Layer 6 of a small transformer language model trained on English Wikipedia (12 layers, counted from 0, width 128).
A neuron's activation on a vector x is GELU(weights . x + bias), where the dot is the dot product.

Input weights of the MLP neurons that the questions are about. A number n stands for (n - 500) times 0.0018.
n23 (bias -0.049): 565 473 596 415 823 543 381 236 339 647 459 446 416 533 390 572 505 946 506 505 546 574 564 512 694 553 606 701 634 586 486 452 873 327 451 311 525 532 409 429 576 404 652 649 326 495 630 615 577 637 335 657 379 566 176 358 524 612 684 542 313 533 588 470 517 755 544 745 435 366 426 774 569 574 512 555 593 555 440 687 621 485 81 365 386 619 464 547 476 453 525 348 422 407 325 563 582 478 537 324 592 537 586 603 146 257 543 673 500 543 725 971 355 441 391 491 314 415 590 388 534 478 491 573 646 526 824 626
n27 (bias -0.035): 490 666 465 444 606 341 496 786 578 352 373 572 556 561 284 545 347 512 593 406 457 396 471 507 434 561 500 711 328 577 380 569 662 508 483 568 422 399 535 468 451 374 565 483 400 640 557 470 431 215 196 417 488 611 556 709 701 463 782 650 717 440 334 353 448 418 528 604 465 559 437 515 755 129 573 386 549 474 500 558 637 508 514 547 426 302 328 576 637 637 250 700 434 371 668 674 430 332 729 438 353 555 321 510 630 628 500 488 382 451 589 423 567 454 485 616 712 529 576 241 479 372 431 566 448 600 419 560
n36 (bias -0.033): 542 482 466 443 617 475 415 540 498 572 385 552 391 627 449 651 395 691 377 592 564 403 488 445 587 575 484 542 610 519 576 469 528 520 466 516 432 481 416 405 422 437 557 535 579 718 586 607 523 424 590 497 454 554 527 555 612 430 488 458 352 579 426 477 583 539 551 503 688 570 618 558 444 433 543 450 618 544 393 392 508 486 294 513 381 380 594 541 556 544 537 433 570 523 532 427 430 546 531 341 467 500 423 529 413 543 605 498 545 442 677 547 424 568 667 533 547 540 471 328 455 446 646 472 573 525 511 397
n42 (bias -0.023): 638 650 531 647 398 512 600 169 435 631 351 474 370 453 420 735 485 612 479 346 447 486 196 403 525 403 310 623 413 545 603 496 741 301 537 474 546 473 542 489 455 463 655 364 861 384 655 656 610 487 512 389 524 496 369 331 456 525 306 319 563 549 578 587 504 524 664 661 325 445 644 631 376 535 493 576 347 339 240 436 330 741 546 496 488 618 508 345 436 300 672 524 705 413 566 482 631 633 464 373 500 429 449 559 351 449 400 545 635 484 464 679 433 428 467 421 599 529 753 533 356 705 669 586 637 408 615 598
n71 (bias -0.047): 257 560 591 618 364 515 395 284 267 557 164 612 353 391 345 575 661 347 405 535 320 595 366 423 399 354 303 699 473 466 559 661 645 603 363 289 539 447 278 430 430 408 720 395 436 380 270 573 498 511 156 434 714 559 338 767 479 490 532 496 661 489 408 565 532 596 742 704 432 545 336 976 621 461 721 805 481 453 421 624 814 439 312 582 490 381 585 584 450 510 673 538 210 387 736 588 446 721 622 662 255 490 293 797 716 486 431 560 397 380 357 387 491 269 400 515 609 371 486 585 469 301 290 564 466 427 419 837
n72 (bias -0.036): 654 703 456 690 531 458 668 557 584 564 548 469 454 471 506 652 488 512 527 765 415 448 410 226 500 635 577 736 629 486 496 386 523 357 620 594 647 573 663 452 324 486 484 384 467 605 421 605 535 389 232 397 463 496 541 676 423 470 379 548 475 540 517 678 561 373 616 483 484 549 626 664 621 688 803 379 554 562 314 410 347 168 210 858 536 441 524 641 719 488 443 584 424 405 544 640 193 670 779 428 522 728 376 641 452 610 442 554 457 412 580 345 261 654 305 665 528 466 516 357 590 659 507 539 600 485 388 644
n73 (bias -0.054): 571 570 199 583 579 802 348 496 443 699 437 562 366 415 392 446 777 466 352 714 484 447 468 466 388 545 393 591 636 520 487 380 524 285 523 404 825 513 190 632 396 411 728 381 522 466 544 569 561 388 460 328 547 583 87 382 388 280 311 347 301 512 545 725 387 576 449 668 504 468 624 851 616 556 533 478 767 453 706 592 479 563 446 410 508 490 521 377 407 579 650 544 432 482 590 473 456 643 701 386 230 539 536 580 355 600 476 477 675 66 526 651 480 312 496 334 496 765 546 460 373 249 464 587 605 577 487 491
n270 (bias -0.056): 540 546 638 558 525 455 509 427 630 453 342 483 583 562 450 613 530 612 588 771 738 307 253 752 367 432 622 468 374 596 655 314 708 435 495 449 508 509 611 544 201 447 403 379 456 470 541 698 690 634 696 477 456 633 469 410 526 720 534 631 500 592 468 535 447 541 663 763 317 525 361 646 670 412 500 556 362 462 439 352 487 605 327 448 341 158 606 669 477 657 466 447 729 204 552 611 362 799 670 535 524 509 411 551 484 365 543 184 376 329 699 619 504 547 422 531 414 693 732 225 431 546 657 603 599 303 633 487
n295 (bias -0.041): 830 390 282 477 513 276 663 427 416 455 473 482 491 662 402 290 451 505 450 452 642 310 564 422 519 471 894 641 744 676 75 596 423 617 573 460 409 573 374 212 425 576 754 412 280 518 625 520 572 239 351 432 680 644 505 477 651 543 703 517 569 410 593 474 582 505 507 539 615 182 376 486 858 380 465 488 716 480 759 538 531 119 546 403 523 361 509 580 488 260 739 460 418 622 413 821 641 264 511 411 566 482 620 512 520 384 343 493 398 320 723 594 561 648 266 439 586 436 438 334 432 548 475 585 464 686 532 584
n318 (bias -0.058): 507 398 339 379 457 538 440 576 592 399 644 563 671 393 491 330 492 609 420 746 463 568 542 554 564 559 764 543 698 922 529 530 569 383 586 441 596 861 692 441 255 231 571 386 438 537 604 641 541 305 385 306 603 570 430 633 585 569 568 411 619 504 790 565 531 568 487 526 271 500 419 363 639 804 510 705 664 442 203 382 508 170 441 574 536 605 512 713 390 550 801 482 761 396 382 552 458 426 495 608 387 586 629 635 590 592 567 560 638 454 370 648 407 568 377 317 608 455 627 568 453 488 594 547 486 565 584 430
n354 (bias -0.045): 684 702 712 839 470 391 535 169 496 483 624 602 696 655 463 696 753 674 660 759 336 535 508 632 284 632 662 417 557 810 714 286 664 229 551 704 690 517 316 412 572 629 640 561 473 574 437 543 626 316 532 472 593 416 371 617 618 601 587 532 456 610 653 535 742 660 528 667 395 471 531 448 605 469 582 702 496 352 634 663 670 624 282 522 409 613 577 509 649 347 316 470 401 194 417 504 533 592 420 492 621 698 386 660 532 307 603 616 473 658 450 440 375 731 570 683 612 318 479 516 523 424 569 616 642 455 440 278
n357 (bias -0.056): 383 345 808 290 478 529 636 487 782 518 361 567 679 656 500 619 603 400 664 571 617 486 210 529 327 715 733 413 573 553 547 342 496 466 481 598 562 641 684 533 451 333 344 368 654 313 582 684 593 589 322 447 639 370 728 418 233 645 302 521 495 453 544 379 806 395 504 767 192 371 569 414 413 819 590 410 698 126 344 435 282 413 550 647 573 356 428 519 388 312 400 425 621 412 807 617 191 369 616 500 191 537 543 471 520 590 552 514 386 306 448 496 387 603 561 556 550 258 607 189 485 548 555 561 665 604 744 584
n379 (bias -0.041): 459 520 684 665 713 496 341 334 707 915 228 480 563 509 519 552 455 578 413 737 579 577 531 618 491 603 682 636 751 375 588 457 356 429 635 275 676 488 476 353 504 496 476 554 555 665 426 675 578 505 357 610 446 382 483 643 349 739 473 394 454 568 702 639 850 349 474 561 475 430 463 304 434 412 416 557 564 369 262 219 412 404 500 404 422 588 786 428 514 810 542 500 531 676 508 511 454 583 657 482 404 708 562 762 463 411 471 655 349 577 462 561 693 443 547 673 223 397 532 481 356 576 393 584 438 621 590 546
n398 (bias -0.067): 686 574 424 544 853 445 566 540 664 300 561 421 783 578 419 495 312 395 581 894 509 302 393 295 273 415 730 525 634 589 393 540 599 520 358 272 739 481 303 640 398 554 388 533 363 729 834 448 442 156 409 602 321 471 281 457 763 409 564 601 481 513 475 469 495 605 657 525 457 603 227 424 625 659 480 422 574 552 415 353 612 500 583 688 372 565 640 529 479 382 425 649 559 424 874 840 150 294 665 339 410 679 250 513 581 478 435 635 483 202 679 467 404 566 178 495 797 394 453 366 591 422 571 584 449 473 665 612
n442 (bias -0.012): 595 383 529 687 671 513 630 404 521 475 424 447 604 498 579 413 399 407 437 473 441 502 479 426 406 366 615 456 587 481 565 540 485 452 598 541 648 506 327 494 410 595 671 598 412 577 456 535 445 299 412 500 477 670 343 519 344 308 326 500 523 549 517 513 681 607 528 344 539 395 397 475 699 490 557 500 586 524 530 399 378 514 506 455 532 543 572 743 528 437 582 539 633 435 551 728 287 362 382 474 745 620 614 620 467 620 521 678 583 513 568 497 405 359 448 631 402 669 431 342 507 586 304 542 542 324 633 503
n498 (bias -0.064): 649 595 527 344 766 369 549 559 459 558 474 779 843 490 304 359 623 299 540 332 652 417 584 532 486 448 788 795 681 563 486 355 356 529 367 522 533 706 496 344 609 457 500 390 541 563 473 593 546 428 557 510 237 532 450 304 703 642 540 578 305 446 524 626 682 599 421 471 514 399 401 384 604 727 573 731 483 216 537 358 369 528 561 396 308 561 715 717 402 347 405 695 699 624 783 635 508 410 402 592 410 464 370 592 421 597 490 760 544 509 713 482 539 627 551 390 677 242 640 299 467 202 721 595 722 602 797 664

Each question shows a token from some text and the vector x that enters the MLP there. A number n stands for (n - 500) times 0.022.

"1": 503 487 511 502 499 518 499 497 492 509 503 472 494 466 515 508 481 499 457 514 482 445 510 494 500 523 486 512 472 517 511 506 495 514 503 490 488 500 488 505 500 487 445 495 509 491 497 535 613 503 524 496 510 485 499 519 471 519 503 512 495 556 490 463 491 520 469 529 492 520 497 506 514 509 502 481 505 479 495 523 512 485 511 503 529 502 488 486 497 487 477 486 487 533 519 507 519 523 495 508 494 512 504 511 525 472 522 515 511 499 508 495 495 513 507 484 498 508 491 509 495 522 485 37 501 508 511 491
Which of these neurons fires most? n36

" an": 508 515 499 501 498 502 508 485 504 500 498 509 491 486 502 542 506 497 458 495 478 470 499 478 513 468 515 479 515 490 488 514 509 506 495 489 516 496 488 523 507 528 494 499 502 516 516 471 593 481 508 497 506 491 490 493 500 499 504 490 504 562 507 473 511 526 468 507 466 491 499 488 482 505 502 488 495 483 513 551 474 525 532 495 495 487 476 475 513 514 497 519 476 488 507 502 528 545 458 496 511 465 514 517 510 498 542 537 505 491 514 472 492 496 479 514 517 482 502 503 502 506 458 40 509 502 500 507
Which neuron fires most, and how strongly? n42, at about 0.065

"ity": 508 479 483 498 486 505 498 516 530 507 524 480 524 490 516 502 473 496 489 527 512 423 509 494 486 457 482 511 484 446 511 487 500 495 500 518 472 501 499 529 483 516 505 477 479 504 518 435 605 508 471 503 511 518 498 489 506 485 487 529 495 546 431 488 499 472 474 515 515 491 513 504 505 520 518 440 519 543 524 496 505 484 503 496 464 505 525 495 521 490 520 520 513 515 525 516 513 511 491 487 518 469 489 506 539 475 544 510 481 498 516 463 476 513 466 521 509 489 495 472 520 510 459 66 490 522 491 472
The three highest activations, in order: n398, n72, n36

" ": 482 473 507 481 510 507 498 490 512 525 511 493 484 453 517 501 495 489 450 496 506 435 512 486 494 503 498 483 494 511 510 503 507 529 488 485 504 509 518 519 508 484 437 504 506 503 507 539 632 515 500 502 489 484 481 515 494 513 495 504 502 586 492 476 509 475 476 512 481 502 513 480 516 505 510 512 464 489 507 508 496 504 526 493 513 511 491 512 500 489 486 448 504 502 514 479 516 494 475 494 510 499 502 489 534 471 540 545 507 507 495 514 510 480 482 503 515 506 506 507 500 494 461 59 457 490 507 528
Which neuron fires most, and how strongly? n357, at about 0.035

"9": 502 481 486 485 453 551 517 488 525 481 525 453 491 466 519 499 474 490 465 494 494 417 517 495 480 504 468 508 447 484 489 484 512 502 512 518 497 499 515 527 493 496 450 496 501 506 515 518 660 515 497 513 525 512 484 506 485 504 497 509 526 564 479 471 489 524 488 513 502 508 481 523 511 523 502 480 526 505 499 521 499 509 524 513 506 485 484 502 517 494 468 490 490 486 517 523 510 507 511 486 507 498 503 491 533 494 552 515 483 502 524 491 500 515 486 510 495 515 492 472 510 527 484 72 477 493 494 499
Which of these neurons fires most? n270

" S": 514 497 514 501 496 492 486 490 520 507 517 485 518 464 524 512 510 514 478 493 492 470 518 480 500 512 497 491 510 523 513 500 488 484 494 514 492 482 507 511 488 515 502 497 490 483 512 476 590 497 517 500 508 503 511 493 486 506 490 496 513 574 525 482 511 521 472 503 491 491 507 504 499 508 493 516 476 494 479 514 517 529 512 499 499 519 503 502 509 488 472 490 499 491 494 446 513 511 477 486 536 506 504 485 524 498 521 533 492 513 481 488 504 488 504 494 510 491 494 507 506 500 499 28 475 488 496 488
Which of these neurons fires most? n354

"o": 494 492 483 486 462 531 481 507 513 511 517 453 485 474 510 477 498 494 439 461 500 465 520 530 494 500 509 499 499 467 503 479 504 478 519 496 469 456 513 523 528 509 486 489 520 507 501 459 610 526 514 499 512 493 493 490 454 491 481 453 499 584 491 496 511 515 449 497 519 503 522 518 510 493 506 549 526 494 492 541 491 509 509 497 527 513 488 486 487 508 493 501 495 473 457 447 516 514 484 499 502 485 502 461 505 527 509 521 518 497 504 499 505 490 502 483 494 506 466 497 507 485 480 63 480 501 485 511
Which neuron fires most, and how strongly? n73, at about 0.44

"res": 501 491 536 513 483 499 521 515 518 510 519 466 503 457 507 522 496 487 448 511 523 435 500 501 508 532 502 506 473 506 512 479 490 487 485 523 487 476 499 501 469 495 486 515 507 512 482 469 637 518 522 507 479 489 505 508 519 498 494 513 480 579 491 486 515 498 486 502 476 500 485 502 528 517 493 504 479 500 477 521 505 536 516 514 496 517 505 478 488 482 447 499 513 502 470 494 518 500 490 504 538 535 456 492 550 491 544 548 494 509 542 479 507 504 483 512 540 477 478 517 477 505 494 70 478 474 496 511
The two highest activations, in order: n354, n36

"av": 449 469 510 496 497 489 467 511 481 488 560 504 498 463 511 479 507 509 496 516 488 454 498 467 495 483 491 485 471 486 502 526 497 493 487 493 481 458 495 492 507 514 510 534 508 478 480 414 616 523 527 525 495 500 479 498 514 470 522 456 484 569 503 448 511 501 507 489 517 502 500 524 491 493 509 499 489 473 514 528 503 510 502 528 498 475 502 474 519 500 506 479 458 511 498 454 509 522 471 521 500 513 503 464 537 544 550 519 471 478 499 493 478 514 472 513 482 498 500 520 518 490 471 74 460 503 516 512
Which of these neurons fires most? n71

"t": 493 508 462 463 541 521 501 550 514 467 513 486 496 449 486 507 500 506 471 497 479 418 500 511 481 475 496 475 482 454 501 501 483 489 511 511 469 509 506 504 481 490 474 486 477 467 530 426 630 495 510 526 485 506 497 482 503 485 495 512 526 563 456 486 478 504 454 467 505 541 504 517 501 493 505 492 490 515 503 513 463 468 510 517 504 496 502 489 478 487 472 505 506 516 521 493 541 517 473 489 512 498 459 501 558 502 530 541 488 479 521 489 487 509 502 505 511 510 491 469 524 485 462 81 480 493 482 509
The three highest activations, in order: n27, n398, n36

"ts": 497 484 513 488 490 488 511 521 542 501 543 473 502 475 484 511 492 482 463 485 511 424 512 491 490 497 495 482 485 447 535 493 498 511 493 529 493 508 510 520 472 505 490 496 477 496 512 461 613 504 505 508 467 507 481 522 530 513 489 514 494 552 458 510 506 497 480 472 487 511 512 511 506 511 521 479 475 520 488 502 519 494 515 530 492 510 515 487 519 488 463 503 488 504 500 506 521 492 499 510 527 517 449 489 552 484 535 555 479 497 559 477 511 500 477 493 529 485 488 493 489 475 467 65 486 475 508 528
The two highest activations, in order: n398, n72

".": 492 496 488 494 498 518 494 482 495 499 478 470 496 484 508 518 496 492 461 502 478 429 533 497 480 499 504 507 515 484 508 489 495 498 497 485 498 485 483 499 475 501 514 505 474 496 507 546 633 511 494 518 520 491 496 510 469 507 512 466 498 542 488 467 517 510 491 483 493 504 501 502 507 506 516 476 498 513 500 517 529 504 508 490 524 495 502 510 507 487 464 477 495 504 488 493 523 502 495 485 524 521 486 484 544 512 544 528 473 493 550 500 500 508 481 505 485 501 493 497 512 501 445 50 489 497 503 513
The three highest activations, in order: n36, n442, n23

"oc": 525 504 504 482 481 468 507 480 473 467 519 489 492 500 520 488 497 500 463 477 478 446 485 511 484 503 530 506 482 478 524 511 495 522 501 502 473 460 506 468 512 497 496 496 512 506 479 439 602 528 494 515 507 510 504 501 513 512 458 499 469 552 492 490 525 499 454 495 486 477 471 483 516 516 504 523 509 485 553 503 501 485 504 462 489 507 529 508 499 480 463 509 497 494 492 504 492 496 501 487 495 481 525 505 534 504 551 533 521 521 507 465 499 525 503 512 509 491 507 498 515 469 524 54 491 521 508 504
Which of these neurons fires most? n498

" E": 496 485 483 498 495 505 491 495 489 532 488 478 463 468 521 518 506 507 450 488 486 426 504 481 513 482 459 517 473 481 507 497 524 529 512 497 505 463 513 524 501 507 518 483 497 460 529 489 649 524 522 515 486 511 492 484 468 490 478 503 506 573 502 477 496 508 454 513 462 493 526 513 488 518 507 506 495 493 503 525 501 505 512 478 499 507 494 488 514 489 494 500 504 496 497 468 530 510 468 485 523 471 510 484 499 489 533 546 524 487 497 509 500 480 513 496 503 507 500 490 492 499 468 65 488 496 500 492
Which neuron fires most, and how strongly? n42, at about 2.3

"i": 497 487 498 511 499 527 478 504 513 488 510 474 464 460 522 481 491 532 438 489 482 460 482 510 515 500 511 497 488 476 502 502 520 527 535 471 483 465 530 476 508 513 473 492 509 524 496 438 630 534 505 514 518 487 498 520 490 523 511 525 499 561 507 470 533 490 447 525 487 506 515 490 479 491 497 559 509 473 505 522 496 502 487 501 517 512 521 489 491 521 485 494 484 515 484 492 503 487 520 487 521 523 482 497 528 458 515 543 485 508 486 554 549 523 511 483 508 486 492 520 494 517 490 71 474 519 507 503
Which neuron fires most, and how strongly? n379, at about 1.9

"ad": 497 482 491 480 502 521 524 494 508 467 495 500 501 476 523 528 457 492 482 498 514 454 516 476 485 511 489 544 452 434 527 497 513 501 526 538 479 470 516 516 509 511 508 514 494 504 509 425 583 513 453 530 514 524 470 482 489 472 503 522 523 572 466 476 467 507 467 511 518 477 480 516 499 498 505 492 483 510 523 488 485 486 511 498 503 483 466 492 536 497 482 503 497 514 473 505 536 487 496 506 491 503 482 468 490 511 555 528 473 530 509 478 542 498 491 487 515 480 497 530 534 500 495 68 458 497 494 529
Which of these neurons fires most? n27

"or": 494 497 499 501 501 466 491 485 513 479 515 486 496 474 486 484 522 505 472 508 501 422 500 453 510 492 503 503 468 467 493 528 495 519 518 484 518 467 513 513 473 501 500 509 502 514 508 407 615 502 507 528 494 493 479 474 516 492 496 505 487 562 496 453 490 504 489 489 517 525 497 508 490 526 492 511 501 479 487 520 517 517 488 512 494 498 502 514 519 518 486 483 506 510 514 519 518 489 485 519 505 502 493 469 519 508 530 506 501 491 509 500 494 515 490 471 502 488 478 484 521 514 470 56 450 506 492 481
Which neuron fires most, and how strongly? n398, at about 0.88

"d": 477 490 504 476 467 523 507 492 490 506 504 489 480 460 490 484 518 514 447 457 512 456 526 517 501 505 496 504 484 437 494 473 511 519 477 525 482 521 526 466 516 510 491 491 487 482 503 478 642 507 493 554 452 485 473 497 484 499 496 522 534 579 438 454 487 518 509 462 504 496 472 514 495 522 497 491 470 515 469 513 477 491 540 479 510 485 469 525 517 510 456 511 486 488 500 505 487 481 462 485 511 501 492 479 506 489 575 562 471 482 525 528 519 475 481 502 504 503 521 518 539 482 487 95 495 469 530 531
Which of these neurons fires most? n23

"h": 481 495 496 469 505 521 446 495 472 494 495 499 497 471 477 518 497 528 468 510 495 451 480 497 510 527 497 477 483 451 513 516 493 499 484 493 483 486 506 483 501 510 499 486 496 508 510 410 587 523 501 510 498 484 503 488 480 484 497 508 478 541 508 504 487 500 462 486 501 502 506 532 461 488 508 494 491 502 512 543 496 502 489 510 507 499 514 491 506 498 485 493 497 515 515 514 497 527 489 506 525 514 494 509 533 489 546 527 482 477 506 497 501 511 526 504 494 522 506 500 506 472 492 43 490 510 505 500
Which neuron fires most, and how strongly? n36, at about 1.4